Layer 3 of a small transformer language model trained on English Wikipedia (11 layers, counted from 0, width 128).
A neuron's activation on a vector x is GELU(weights . x + bias), where the dot is the dot product.

Input weights of the MLP neurons that the questions are about. A number n stands for (n - 500) times 0.002.
n1 (bias -0.059): 517 615 515 489 474 514 470 589 517 393 460 558 503 527 478 513 259 471 444 325 446 521 419 652 573 511 531 606 536 634 505 537 623 337 497 461 320 421 589 597 534 357 486 551 497 333 450 500 361 520 569 432 690 456 573 486 327 599 569 512 397 489 433 468 372 440 457 460 471 495 403 421 625 458 375 585 500 358 651 574 387 767 469 542 505 459 548 477 609 533 563 604 458 543 414 609 559 339 642 470 335 588 455 581 451 516 586 453 524 395 518 552 585 269 510 524 633 595 511 568 318 376 433 528 442 522 417 641
n97 (bias 0.002): 486 542 512 632 691 390 380 408 551 401 601 453 468 520 510 438 414 516 483 488 487 540 474 472 547 427 389 709 358 454 471 435 588 427 639 391 480 325 527 508 518 566 429 585 490 563 508 328 505 581 595 428 470 592 490 487 584 455 479 462 522 515 555 450 412 374 451 397 585 363 461 543 600 305 472 467 604 448 616 416 492 553 474 654 433 603 597 408 471 433 507 510 469 551 557 570 386 515 594 689 450 647 322 590 475 455 599 498 509 577 469 525 443 443 581 440 428 528 382 505 442 396 484 539 550 538 317 665
n100 (bias -0.232): 492 451 655 588 509 447 406 507 605 461 549 413 489 470 398 558 530 584 462 489 607 487 502 535 408 328 536 568 657 436 575 622 429 493 489 460 464 643 456 517 350 611 652 517 595 443 524 430 542 354 481 491 653 638 579 507 561 563 537 536 484 434 638 397 456 624 413 524 482 528 301 495 478 454 411 628 479 507 511 570 491 354 440 455 527 606 518 619 559 457 514 456 546 632 358 458 548 632 526 433 509 507 450 554 597 520 588 535 451 643 569 632 409 522 562 505 632 502 442 505 414 452 392 496 517 476 437 514
n155 (bias -0.209): 565 431 592 500 470 545 312 483 638 364 512 430 612 320 661 583 537 475 425 659 663 489 348 585 417 534 518 354 532 477 582 451 497 524 426 535 482 431 474 412 356 478 491 538 425 523 473 644 497 411 541 558 615 590 403 546 564 500 452 249 380 436 396 430 611 518 492 599 393 509 367 565 473 324 485 614 379 589 474 701 372 454 500 612 489 657 639 549 596 406 532 442 544 604 543 464 373 401 520 637 417 542 645 518 454 353 464 476 558 593 519 509 561 489 168 311 548 565 611 477 615 322 587 438 387 503 473 509
n218 (bias -0.179): 565 407 459 465 547 508 464 551 668 503 519 453 277 676 563 527 395 426 468 368 301 544 483 573 574 518 484 419 703 500 636 403 455 540 485 545 493 538 470 586 513 667 568 428 546 479 461 626 459 680 406 340 345 495 495 503 363 521 536 579 477 430 587 609 372 511 418 433 372 566 475 550 634 472 322 610 564 600 661 465 383 328 451 500 588 459 412 544 535 507 446 557 610 432 554 489 417 417 539 584 488 345 484 456 613 495 505 523 510 492 535 572 446 431 552 540 367 469 503 691 592 567 474 452 478 497 639 487
n239 (bias -0.330): 351 516 568 418 458 474 578 553 420 312 721 516 520 391 730 503 481 587 655 677 606 542 436 455 326 379 513 401 751 630 543 623 510 536 413 648 497 425 525 638 458 443 577 394 620 423 487 543 522 323 484 472 416 481 669 377 465 708 494 431 556 478 540 351 526 681 456 595 475 23 512 435 457 473 581 614 387 465 605 448 560 487 506 461 604 531 549 473 574 579 402 523 491 562 331 646 632 463 475 525 458 513 523 584 641 530 490 578 422 507 539 494 188 609 527 503 591 518 503 404 381 595 428 577 500 561 598 316
n297 (bias -0.038): 537 503 390 400 675 658 579 404 623 407 527 543 524 389 532 585 318 564 633 460 310 549 566 308 405 517 413 705 660 452 511 603 450 539 565 518 560 600 514 418 551 492 556 521 460 538 603 363 837 448 404 506 432 529 326 415 529 540 637 477 477 509 267 439 476 518 436 676 551 494 475 515 646 572 536 655 563 684 347 564 567 637 443 579 276 603 500 500 495 484 465 633 432 508 427 382 525 565 402 574 519 542 568 555 546 514 416 518 420 530 412 451 486 398 431 615 247 500 381 520 512 525 437 398 406 547 374 558
n386 (bias -0.191): 565 408 568 477 655 352 593 400 413 498 426 532 462 368 633 428 558 634 528 574 599 424 479 517 456 624 608 581 478 414 313 686 539 510 419 604 451 565 536 438 585 514 347 446 485 389 416 528 471 536 505 510 453 568 483 362 400 495 421 601 505 502 565 536 588 500 595 452 431 478 450 410 427 601 462 601 483 430 452 448 625 431 500 374 613 589 424 547 533 558 610 576 334 543 515 497 360 467 604 416 386 548 415 394 382 460 475 460 498 578 488 459 607 339 493 486 605 559 467 399 515 518 458 350 495 453 573 571
n478 (bias -0.197): 442 537 579 523 428 570 654 526 372 632 507 493 550 313 498 537 506 493 552 459 498 518 583 454 428 429 453 554 555 498 515 653 571 532 496 555 565 433 590 551 608 616 478 577 537 599 633 511 504 353 491 546 529 448 431 571 535 565 441 644 582 485 417 562 516 543 472 538 574 341 555 674 552 569 489 489 452 424 541 469 559 373 463 540 437 601 545 476 539 574 378 493 352 525 514 461 534 432 465 569 508 408 522 535 355 444 484 558 523 425 546 541 522 485 365 464 516 354 473 444 597 535 395 470 537 533 466 485
n522 (bias -0.009): 553 457 580 554 467 447 571 666 456 545 354 538 626 458 641 528 593 631 459 558 696 513 580 549 554 489 514 512 441 511 315 528 397 576 460 481 532 423 690 481 564 574 503 565 639 375 374 396 399 364 519 529 478 385 529 472 497 380 480 573 526 511 416 497 525 383 517 569 453 381 335 527 628 325 445 605 425 489 415 572 532 622 587 697 575 535 644 407 399 535 422 477 429 633 525 542 641 558 473 460 446 472 665 517 362 505 508 544 592 508 508 396 374 243 505 495 591 437 617 505 432 538 420 410 395 410 308 527
n536 (bias -0.067): 507 584 478 519 484 398 401 469 564 495 510 539 383 474 500 491 562 480 454 479 359 309 495 541 439 564 348 658 439 465 465 424 461 560 557 480 528 602 682 293 438 626 488 478 603 520 522 449 536 490 481 507 375 416 612 490 635 466 634 533 569 403 411 503 438 435 296 465 491 400 491 586 542 416 644 537 613 670 554 500 500 505 616 676 449 610 547 510 448 556 570 245 489 563 477 528 516 561 548 529 479 493 470 526 409 532 540 505 585 542 631 440 495 387 594 598 597 471 565 445 490 383 504 522 475 510 410 510
n556 (bias -0.136): 556 487 420 510 600 464 417 464 388 452 441 543 494 538 491 391 451 445 554 388 480 569 473 428 566 464 433 479 437 601 561 365 502 525 409 443 494 540 620 550 538 457 681 584 504 483 349 387 477 375 465 594 542 455 528 523 474 468 406 572 572 485 522 443 667 502 566 319 408 421 595 522 438 397 298 509 470 502 483 515 619 628 502 531 419 598 439 555 558 405 599 552 492 471 575 516 502 376 479 526 600 500 537 525 451 570 511 540 545 578 539 551 481 426 494 563 593 498 451 470 454 470 471 480 673 544 562 424
n595 (bias -0.230): 519 655 447 486 392 389 467 433 578 708 432 534 471 500 566 527 413 641 388 408 521 476 467 466 368 480 506 256 605 528 547 729 569 621 428 463 469 424 522 365 430 575 626 516 593 549 292 387 399 299 454 381 488 528 634 417 678 373 442 413 525 523 369 512 644 385 632 468 500 480 492 529 400 506 652 395 319 585 515 560 566 455 546 382 566 612 328 433 500 518 409 717 484 605 449 369 431 539 427 584 511 406 541 431 486 269 482 514 446 727 560 570 508 514 549 475 453 389 641 416 558 512 485 444 626 526 579 395
n619 (bias -0.167): 472 497 594 591 433 270 492 295 439 534 483 465 475 468 612 412 572 443 510 609 503 446 469 541 500 548 447 389 426 689 326 500 536 415 511 585 461 530 433 519 579 695 473 480 454 519 644 447 527 563 423 343 669 495 487 580 432 646 528 517 575 527 440 375 480 444 598 433 534 436 500 650 536 494 388 346 335 568 463 675 533 434 371 456 419 543 460 523 459 490 500 460 574 471 463 449 315 331 473 245 546 365 508 540 540 445 554 537 459 452 552 476 603 630 430 656 369 515 668 516 475 406 286 472 632 415 463 530
n671 (bias -0.112): 409 529 466 616 408 538 492 569 423 446 544 513 531 637 540 348 412 500 523 397 432 419 430 629 519 425 459 390 429 387 470 453 487 587 587 588 426 459 526 505 295 525 511 612 474 466 625 457 485 552 582 594 388 495 657 492 604 513 607 561 474 647 455 366 495 397 488 522 505 564 518 417 527 526 519 592 341 523 307 566 673 376 416 556 621 534 612 423 575 295 626 503 542 421 368 609 543 678 373 531 567 576 463 431 376 535 533 434 560 449 617 459 549 403 592 472 411 346 559 374 556 584 410 471 552 585 403 476
n687 (bias -0.142): 474 363 496 581 481 259 507 565 568 402 414 433 510 432 545 557 507 370 601 550 502 615 513 466 288 548 558 333 442 509 530 514 457 470 504 371 536 498 452 525 468 530 466 640 392 536 477 651 601 448 478 290 536 487 419 493 500 622 461 550 544 509 549 463 484 495 510 617 502 482 565 525 500 587 518 525 345 456 438 464 502 554 536 457 528 533 435 575 584 525 502 568 504 396 528 530 613 522 675 612 568 585 432 568 447 515 470 532 523 500 466 599 374 581 570 483 427 375 426 463 480 431 561 546 406 500 452 455
n692 (bias -0.215): 504 396 663 505 524 593 497 384 377 566 453 446 497 453 403 583 517 724 332 420 591 402 328 713 500 550 541 503 599 401 421 615 477 573 412 480 436 631 660 537 544 465 529 555 497 400 623 670 428 440 509 478 506 410 481 400 463 646 463 413 500 463 318 491 605 547 510 471 574 403 431 486 477 485 427 465 646 441 601 397 633 396 484 428 470 614 362 617 528 801 359 550 529 569 491 465 695 580 534 433 358 418 396 524 659 422 494 485 551 529 500 679 371 333 444 459 517 637 515 639 514 518 505 500 545 391 430 438
n839 (bias -0.255): 532 572 488 603 637 426 614 463 414 442 516 465 483 302 491 518 506 274 358 445 418 577 467 702 660 429 471 416 440 534 433 556 560 490 611 350 380 292 463 494 448 592 338 529 394 529 487 686 385 689 538 463 503 513 546 589 472 491 567 412 543 428 800 668 425 497 485 461 558 364 414 603 503 820 481 416 547 662 619 497 456 288 357 602 500 466 335 540 331 442 613 464 547 469 461 602 372 357 528 639 548 656 471 513 668 752 778 515 527 461 494 519 428 407 374 430 468 535 442 463 449 510 588 561 665 561 432 701
n946 (bias -0.044): 482 625 586 532 605 460 374 193 591 533 564 634 351 528 477 605 414 505 633 634 422 488 537 495 590 487 540 489 588 482 498 522 458 460 563 286 565 266 480 666 476 366 479 560 635 513 586 303 449 427 591 395 484 413 454 465 377 469 393 347 528 510 441 535 420 372 452 418 518 437 490 513 643 383 505 513 508 510 565 693 379 410 449 529 495 500 548 448 542 467 425 527 522 460 664 521 523 502 531 497 449 619 364 448 548 561 489 442 542 564 471 492 567 552 495 460 526 558 322 601 456 467 465 426 546 463 503 438
n1014 (bias -0.172): 513 500 593 318 518 540 484 582 401 614 430 506 495 566 390 572 404 379 446 503 442 657 710 570 650 339 728 626 455 609 422 564 517 503 495 610 460 538 527 461 546 474 463 528 486 486 593 492 549 462 539 417 602 506 492 322 639 597 392 553 547 483 494 509 656 503 495 347 424 396 546 338 448 433 463 471 561 530 680 484 618 535 418 531 573 462 386 481 405 367 361 625 432 514 523 573 600 446 633 264 346 693 634 444 492 569 610 504 550 563 428 395 528 513 601 733 371 529 601 552 376 443 566 570 392 438 555 542
n1021 (bias -0.207): 521 440 561 578 505 465 385 451 606 431 334 471 558 559 511 495 469 622 570 505 530 436 493 500 431 428 470 567 366 625 556 538 474 386 485 500 429 523 518 595 354 502 680 481 557 431 625 520 508 423 558 542 633 427 585 380 534 578 638 424 546 416 358 355 446 467 515 627 352 477 464 388 600 670 543 675 438 497 519 664 408 489 510 500 679 554 370 575 472 495 474 298 488 571 358 546 490 475 414 541 505 489 489 602 627 490 276 532 557 727 592 554 510 507 510 515 610 305 503 410 513 621 619 468 481 473 662 387

Each question shows a token from some text and the vector x that enters the MLP there. A number n stands for (n - 500) times 0.0069.

" Co": 497 454 303 357 329 486 569 686 265 347 396 459 491 466 487 676 458 586 645 523 428 579 552 447 578 482 277 409 371 533 549 444 469 480 658 511 289 568 550 522 635 486 198 655 490 579 440 535 508 588 334 537 504 623 346 579 592 304 498 578 381 435 545 432 450 466 661 589 532 608 506 719 308 441 746 186 582 527 787 492 370 464 663 389 669 457 726 721 634 545 403 596 556 445 543 198 503 567 239 436 462 558 363 591 576 791 436 513 534 350 570 502 493 613 613 475 668 682 457 461 369 481 677 286 436 332 731 437
Which of these neurons fires most? n687

",": 497 424 154 406 309 540 563 574 349 363 444 512 483 455 369 603 460 683 586 467 464 542 535 447 576 500 370 433 390 513 528 481 389 425 627 435 325 527 507 536 597 504 394 716 517 512 532 480 533 504 473 561 525 664 284 550 621 184 471 551 446 427 499 514 530 429 778 557 561 557 440 648 360 486 642 154 481 483 742 438 383 450 748 506 779 537 715 700 649 492 461 539 552 579 537 216 566 510 251 440 486 551 459 721 593 651 507 512 448 481 601 385 537 481 602 447 611 749 546 474 367 486 667 274 431 322 664 518
Which of these neurons fires most? n595

"ter": 497 438 357 456 363 551 439 751 405 448 456 478 478 466 421 663 462 654 587 448 424 484 561 399 476 420 316 388 405 527 595 479 425 488 568 485 293 547 396 519 637 508 384 734 455 556 556 441 512 477 475 536 464 629 322 515 538 343 511 583 432 498 556 445 425 458 741 576 565 590 513 658 431 475 670 268 499 547 709 475 344 434 639 450 777 541 793 639 621 540 459 520 548 567 491 180 610 473 308 388 534 580 374 660 572 642 486 513 437 407 613 459 500 535 610 445 721 629 540 435 417 518 669 277 384 349 746 462
Which of these neurons fires most? n1021

" Al": 497 384 273 372 383 480 564 641 253 339 583 453 474 460 399 620 470 639 608 523 453 495 522 387 602 460 350 411 399 531 544 483 442 422 637 505 331 641 479 485 751 466 270 720 510 586 515 564 527 564 395 517 587 620 396 629 481 370 535 577 428 466 488 438 555 415 742 594 755 663 399 754 368 397 619 125 426 503 751 486 383 480 580 416 643 539 739 633 654 500 467 510 498 497 504 110 439 474 278 393 535 570 388 699 583 691 483 513 457 389 591 371 597 626 535 474 584 730 535 480 361 470 606 364 430 302 749 484
Which of these neurons fires most? n619

"\n": 497 435 247 386 380 588 572 592 332 374 489 484 479 460 451 563 450 626 635 501 443 490 510 444 525 435 367 421 413 605 523 428 375 458 611 518 324 569 500 527 664 478 332 751 530 506 491 412 597 479 460 558 483 669 443 557 562 307 402 556 440 442 518 476 512 426 733 616 563 494 444 684 435 482 566 168 533 443 709 472 372 459 695 470 797 503 700 716 675 527 427 519 501 579 534 232 548 504 234 399 548 547 464 743 589 590 472 513 510 410 614 396 500 512 616 461 691 815 522 463 348 481 645 258 413 328 615 457
The most active neuron and its activation: n522, at about 0.32

" also": 497 425 301 409 386 598 479 687 374 372 427 516 489 458 359 657 448 637 632 545 475 450 531 425 507 454 300 389 411 511 534 470 379 486 595 484 282 540 557 545 583 501 342 753 465 527 510 501 543 534 423 539 498 595 343 573 606 297 490 556 446 450 509 428 517 479 764 572 646 551 361 660 344 460 510 239 555 420 702 562 396 477 636 501 708 562 727 690 699 496 489 516 565 638 507 279 575 475 373 418 477 513 415 665 595 593 441 513 509 468 648 465 530 472 638 432 657 647 544 432 342 478 641 299 411 323 711 429
Which three neurons fire most, strongest first? n155, n522, n692

"O": 496 441 295 438 310 558 565 679 395 427 519 402 477 446 353 569 456 682 569 490 449 548 491 420 514 455 262 410 470 549 515 485 494 468 612 450 319 589 493 523 646 458 284 665 545 559 557 520 579 597 339 589 530 579 454 680 531 384 466 591 443 433 561 546 521 452 622 587 585 535 474 741 457 502 649 118 498 522 742 403 363 419 645 464 844 537 629 686 748 556 406 485 523 446 565 186 592 553 205 429 431 540 394 718 508 752 469 513 474 242 545 363 536 454 689 461 631 631 528 477 436 509 622 254 399 341 690 481
The most active neuron and its activation: n478, at about 0.66

"i": 496 443 287 386 426 516 573 617 267 298 576 515 469 447 385 585 465 672 610 501 441 486 545 460 609 463 367 415 374 544 562 487 484 413 636 527 319 582 478 506 631 555 282 656 540 523 540 510 525 531 543 595 530 586 400 596 587 309 454 583 454 452 538 526 446 453 742 570 690 570 435 649 328 475 633 179 509 521 706 412 386 430 664 376 756 529 720 672 676 538 418 506 499 581 486 234 468 524 339 413 477 530 374 614 511 730 418 513 443 452 619 426 510 467 582 442 755 670 521 442 503 518 613 208 398 368 824 491
The most active neuron and its activation: n386, at about 0.7

" Ch": 496 427 302 416 296 564 539 652 308 377 408 551 476 468 438 598 434 726 551 541 455 451 511 431 527 430 276 480 351 499 626 462 446 465 559 460 332 543 463 499 635 528 242 623 469 561 489 554 529 507 358 582 544 633 442 585 555 341 395 587 447 407 566 363 469 526 687 680 494 605 370 683 310 465 737 274 509 522 718 442 333 458 613 417 642 493 670 696 674 570 475 560 535 573 512 231 465 519 252 414 443 528 479 689 605 786 492 513 480 427 628 474 532 549 652 457 718 613 531 448 446 569 620 281 400 359 754 424
The most active neuron and its activation: n1021, at about 0.13

" per": 497 417 314 366 452 541 508 642 363 419 459 546 488 466 459 719 431 712 610 464 453 551 606 374 588 403 411 416 369 542 590 475 519 462 634 436 366 625 465 544 671 478 349 608 428 563 533 555 573 586 360 539 494 666 392 541 463 386 581 582 464 511 471 448 544 413 711 582 649 674 425 718 429 471 582 259 422 424 735 487 481 453 622 467 695 594 673 636 636 482 456 586 500 464 489 138 510 486 254 316 474 541 412 679 630 666 486 514 389 424 561 402 410 551 661 453 724 712 516 454 419 507 546 289 411 308 485 487
Which of these neurons fires most? n297

" railway": 497 431 329 448 425 556 511 761 298 406 491 424 491 475 488 479 454 720 584 498 464 505 537 383 563 437 270 395 406 354 546 517 370 410 576 468 332 525 528 517 596 455 328 697 557 471 505 418 495 536 435 626 564 634 357 564 530 364 431 576 522 456 556 478 528 415 727 580 639 612 495 710 343 514 605 179 502 425 590 555 419 420 639 409 674 549 771 646 679 429 461 512 527 546 522 224 570 598 324 390 500 583 345 647 564 691 544 513 514 363 613 411 495 534 834 451 625 755 572 435 387 537 559 259 425 331 652 486
Which of these neurons fires most? n671

"on": 497 396 324 378 383 512 539 661 457 390 528 444 491 438 374 611 465 628 620 515 464 524 531 385 635 450 309 384 431 540 554 476 461 473 511 539 306 538 472 511 612 481 367 657 456 554 570 503 555 466 483 633 512 604 310 574 496 301 575 588 448 497 561 468 466 384 755 526 662 737 445 629 423 440 638 179 487 462 764 471 363 452 674 477 691 518 751 657 696 504 386 507 475 569 537 76 516 480 265 433 571 555 385 730 524 650 453 513 434 419 614 453 453 505 562 451 736 681 529 449 471 444 647 258 426 351 813 486
Which of these neurons fires most? n155

" the": 497 415 248 465 455 540 472 607 412 445 530 505 478 472 413 593 430 711 617 477 457 527 511 390 567 407 426 457 390 516 589 381 476 454 550 495 339 514 513 515 720 465 355 689 442 557 515 451 569 539 385 582 502 675 389 475 594 306 485 577 419 413 521 420 537 476 863 547 626 631 471 633 408 500 576 245 472 483 696 503 456 428 685 460 718 511 654 695 633 542 453 478 552 524 568 191 537 528 334 425 486 538 405 646 561 642 433 513 454 480 603 415 472 459 663 448 643 719 547 442 408 512 629 311 410 338 613 430
The most active neuron and its activation: n556, at about 0.17

" Ne": 496 441 271 346 344 523 469 604 244 418 543 408 479 459 381 612 439 667 585 514 458 452 484 425 532 461 353 454 459 457 565 434 473 437 513 488 302 576 502 496 678 526 269 712 480 567 453 566 561 515 392 564 579 633 356 626 512 351 365 574 500 438 530 437 505 453 691 608 719 605 442 768 354 468 830 321 531 491 748 486 387 442 545 450 736 504 683 678 689 481 363 453 631 547 497 196 552 536 184 445 484 559 459 618 523 706 466 513 543 280 577 495 465 475 644 472 638 684 538 488 415 571 676 280 421 332 739 428
The two highest activations, in order: n478, n692

" cor": 497 395 320 449 361 481 541 661 227 371 499 487 492 460 471 685 460 700 634 452 505 457 635 421 583 486 367 425 414 517 498 432 431 474 550 486 334 623 448 514 701 512 292 720 413 510 547 499 523 510 429 566 553 626 281 623 579 376 541 553 349 477 465 491 576 397 710 599 577 570 435 635 410 427 557 149 504 443 728 608 381 458 661 431 673 524 740 690 632 443 465 525 692 445 559 166 512 568 321 382 428 632 397 590 544 761 432 513 422 396 596 511 529 568 610 456 645 658 533 474 340 489 637 201 422 326 687 511
The most active neuron and its activation: n619, at about 0.14

" Theatre": 497 465 291 473 391 532 517 803 294 379 420 479 493 480 352 581 442 714 554 528 405 465 467 462 565 471 373 407 358 422 589 456 372 403 710 532 306 490 477 541 562 584 284 707 543 523 518 411 514 587 378 617 510 579 456 572 490 339 504 575 513 415 507 476 479 418 657 660 596 574 529 595 347 521 737 188 483 598 652 521 406 438 576 435 606 478 696 681 597 541 469 523 477 468 525 263 551 534 329 457 465 557 374 616 628 777 510 513 578 331 615 362 550 485 842 455 632 678 560 416 397 456 580 217 422 403 632 503
Which three neurons fire most, strongest first? n671, n536, n839

" Music": 497 427 241 388 310 544 481 768 357 393 440 548 469 485 429 514 434 709 526 514 404 487 475 493 567 437 330 436 334 470 602 463 434 457 604 517 280 522 529 498 598 540 282 649 551 535 481 457 518 555 389 652 458 596 506 588 469 316 547 576 502 450 505 425 482 377 689 674 562 630 454 621 381 542 738 214 451 553 671 550 441 415 520 468 709 528 755 665 613 509 437 478 498 429 508 343 520 559 306 477 464 535 390 657 605 820 556 514 538 419 605 416 521 551 724 458 652 587 552 419 456 480 607 240 444 396 644 498
The most active neuron and its activation: n671, at about 1.7

"ce": 496 447 323 457 359 566 488 667 392 305 482 563 475 464 444 618 450 632 634 521 439 459 517 407 519 437 315 436 356 487 633 483 432 463 560 477 312 498 491 524 622 464 408 665 454 563 596 450 521 590 380 616 509 672 462 534 540 409 500 578 526 440 591 461 437 424 724 563 608 494 469 687 339 532 677 127 522 489 736 444 327 463 561 412 746 504 748 630 634 597 465 435 465 552 506 307 576 472 292 383 454 507 396 593 609 754 529 514 457 446 576 454 478 465 733 454 698 570 516 429 452 434 674 318 411 352 758 479
Which of these neurons fires most? n1021

" re": 497 388 294 319 377 606 548 679 290 486 438 508 504 465 423 655 455 676 695 519 453 512 580 391 576 449 275 450 362 584 511 490 554 554 541 496 290 582 592 526 568 458 326 661 414 533 533 484 578 539 366 523 515 607 383 584 516 275 411 577 479 502 520 476 517 421 705 551 564 658 416 634 376 496 737 245 535 380 729 472 359 422 579 416 784 487 658 678 600 534 454 551 581 528 500 189 518 509 201 352 458 587 430 600 582 742 503 513 446 474 598 492 483 501 691 463 597 753 540 485 406 457 553 334 404 264 659 481
The most active neuron and its activation: n1014, at about 0.18

" of": 497 419 182 424 453 600 511 554 503 444 528 499 487 449 411 635 431 723 618 508 422 548 549 395 518 442 351 429 423 475 553 443 378 436 602 511 330 558 481 544 695 491 456 678 472 579 578 403 575 421 424 600 511 590 333 467 559 288 487 558 458 412 521 466 519 496 741 568 593 611 430 708 439 507 669 208 495 515 652 530 366 420 663 418 606 526 627 695 614 547 450 552 516 575 521 221 548 464 269 427 465 562 450 619 575 656 470 514 453 426 598 468 483 450 699 464 642 721 578 451 360 529 588 274 397 365 677 439
The two highest activations, in order: n297, n595

" un": 497 370 306 371 414 580 455 681 294 405 467 548 493 477 462 653 456 638 617 496 474 561 609 418 605 433 375 437 460 492 535 430 516 488 515 520 331 541 530 579 663 470 320 736 537 573 586 470 574 477 438 573 573 596 404 569 614 307 432 567 465 562 526 473 571 383 723 538 546 598 387 616 368 464 632 126 433 397 676 451 412 448 643 394 728 507 702 660 590 465 538 500 498 498 474 147 530 441 247 359 440 550 407 691 591 757 440 513 447 428 577 399 527 511 772 435 638 723 528 459 409 475 663 294 402 318 648 591
The most active neuron and its activation: n1014, at about 0.56

" was": 497 441 255 355 431 597 488 632 268 391 518 521 476 470 360 675 423 683 623 527 454 537 532 397 624 414 323 408 389 551 550 405 369 433 596 453 356 549 494 591 680 578 446 695 473 536 523 451 575 544 443 676 508 548 398 553 550 388 459 574 374 483 578 426 554 431 693 614 484 539 451 658 374 469 552 181 531 376 727 492 453 409 557 466 738 528 675 702 628 561 493 512 529 542 481 358 633 484 324 416 446 505 454 626 608 561 482 513 489 441 595 417 497 443 705 441 666 694 558 461 355 511 574 324 395 350 777 514
Which three neurons fire most, strongest first? n556, n692, n1014

"uch": 497 410 438 368 341 561 437 664 394 398 554 455 493 451 397 582 440 621 525 493 442 503 483 417 636 481 371 436 404 519 645 428 365 504 569 544 336 532 411 480 604 481 316 656 491 553 538 512 544 576 416 632 544 602 364 588 547 318 461 563 465 379 554 547 471 493 778 576 592 628 440 741 324 494 686 275 490 443 700 523 379 432 592 434 673 542 780 668 793 497 428 463 444 528 480 252 585 566 236 427 530 541 435 622 546 616 452 514 390 387 618 433 481 428 609 456 706 750 534 457 486 474 720 262 383 332 729 434
Which of these neurons fires most? n155

"|": 496 416 209 422 442 568 473 579 324 409 519 508 481 471 455 529 460 606 615 505 402 480 484 425 523 439 334 449 427 599 601 455 394 418 549 574 323 549 478 583 684 501 376 681 460 537 510 513 595 572 420 523 516 654 502 621 554 357 487 557 430 405 507 397 502 433 786 587 551 520 457 658 336 480 529 268 541 462 711 417 303 439 711 460 760 481 649 729 693 526 452 535 500 472 555 243 535 512 317 415 505 522 436 671 520 734 500 513 487 352 604 348 520 535 647 453 758 726 540 470 424 535 560 277 403 368 700 469
The most active neuron and its activation: n556, at about 0.29

" significant": 497 415 336 437 412 614 442 668 361 463 548 462 495 479 435 661 418 654 606 450 476 374 528 385 505 432 397 427 410 508 532 484 453 430 527 553 297 569 509 561 587 508 375 692 519 539 526 434 571 551 420 545 487 653 344 602 547 317 520 564 546 391 524 430 541 452 762 575 608 575 420 623 389 483 597 267 508 435 704 571 414 428 530 429 669 553 672 655 639 477 476 412 593 540 571 310 630 494 356 375 453 518 372 636 621 691 541 514 514 491 580 440 542 439 789 437 722 595 528 426 389 512 670 237 402 300 628 444
Which three neurons fire most, strongest first? n100, n1021, n692

" Or": 497 440 283 389 379 492 532 710 273 309 523 480 480 462 312 649 468 648 591 513 474 512 525 464 636 507 323 450 354 427 553 424 411 383 672 541 317 606 523 511 706 476 269 663 525 552 445 560 578 591 388 524 615 585 402 672 517 376 468 597 451 388 472 481 566 440 729 631 602 590 506 745 400 456 667 167 469 516 702 387 323 428 584 513 548 464 692 741 578 511 414 499 493 398 508 163 553 469 318 465 530 571 394 632 583 705 409 512 453 328 553 423 519 647 716 468 636 683 501 433 409 469 689 282 430 366 670 587
Which of these neurons fires most? n687

" est": 497 411 268 341 359 560 577 671 285 460 599 434 484 449 436 676 450 599 609 508 457 471 536 387 537 450 471 417 434 536 515 403 447 414 627 505 343 537 455 510 614 546 310 728 541 527 562 454 544 574 397 465 600 684 261 645 550 368 471 577 589 480 511 547 546 419 674 675 682 592 461 605 364 490 667 300 648 463 777 493 339 471 668 429 637 556 666 665 586 473 386 521 506 503 574 139 547 499 345 314 419 541 438 618 551 795 508 512 519 357 534 435 537 469 798 442 668 707 575 465 293 523 673 211 406 258 560 548
Which of these neurons fires most? n1014

" such": 497 384 316 383 365 570 400 743 438 355 495 420 492 455 444 794 462 664 611 486 453 471 467 457 561 503 371 381 417 513 556 442 466 502 632 573 313 578 537 507 469 459 355 762 452 524 492 529 587 512 453 492 484 606 242 642 599 244 504 553 455 454 468 429 517 434 775 593 611 619 402 715 471 443 623 325 504 458 711 501 360 445 680 497 706 574 744 733 682 442 466 550 535 509 529 233 541 500 317 429 374 525 450 553 538 624 461 513 508 473 594 449 566 511 600 465 676 735 532 450 367 367 724 250 395 330 599 408
The most active neuron and its activation: n155, at about 3.1

" an": 497 398 238 395 439 492 554 637 303 400 561 508 477 467 401 611 445 678 648 453 476 549 560 362 645 465 374 441 383 511 518 331 518 414 562 496 326 559 542 529 650 448 266 694 471 555 536 478 533 631 416 535 540 664 316 732 606 427 535 597 450 504 527 476 533 428 802 539 624 588 420 678 392 458 612 286 598 466 718 405 387 427 655 462 715 503 639 705 645 506 414 459 535 475 541 242 523 557 335 379 454 534 414 621 593 697 446 512 486 486 585 403 433 506 667 457 638 749 530 467 344 452 679 282 404 333 588 503
Which of these neurons fires most? n97

" U": 496 425 332 486 358 609 523 709 294 333 516 564 484 455 459 697 444 677 565 476 487 447 537 417 518 392 332 419 395 530 523 508 547 462 600 472 375 591 463 557 642 433 237 685 492 585 498 544 579 558 362 478 553 622 350 530 588 353 505 594 428 411 511 373 518 459 612 608 531 610 443 686 338 467 569 281 353 507 690 445 388 421 645 467 767 492 599 697 640 514 485 488 580 436 592 171 507 536 217 392 477 562 394 739 571 685 462 514 470 330 591 416 499 496 646 456 660 662 524 471 394 606 612 389 382 351 847 508
Which of these neurons fires most? n687

"ources": 497 392 335 416 278 623 520 675 440 390 473 496 501 477 416 698 410 628 602 515 416 503 500 452 559 397 400 379 453 534 482 491 378 522 502 493 281 534 502 523 657 547 475 653 521 490 573 415 592 606 454 629 572 620 395 569 588 358 478 565 474 373 548 474 488 434 638 549 586 563 459 743 308 469 567 245 468 488 758 523 383 419 565 505 768 561 769 642 633 542 408 464 496 557 499 371 623 534 257 404 481 536 393 737 544 679 514 514 491 400 616 437 483 410 638 451 687 528 589 443 372 454 567 327 430 316 699 499
Which three neurons fire most, strongest first? n522, n100, n478

"ing": 497 438 276 407 381 556 537 662 364 424 639 536 477 449 379 650 458 614 585 473 406 512 524 416 623 503 298 488 379 493 553 396 421 508 595 504 314 537 524 520 645 487 367 606 515 523 495 455 531 576 487 581 482 663 387 570 614 298 502 577 411 435 529 560 446 411 778 582 698 629 480 757 399 504 727 206 512 499 744 459 371 459 666 440 709 466 792 678 705 541 420 506 449 423 466 220 530 530 324 427 449 534 382 590 560 661 466 514 444 432 600 415 474 498 753 471 718 623 494 457 381 450 646 202 409 315 672 479
The most active neuron and its activation: n536, at about 0.14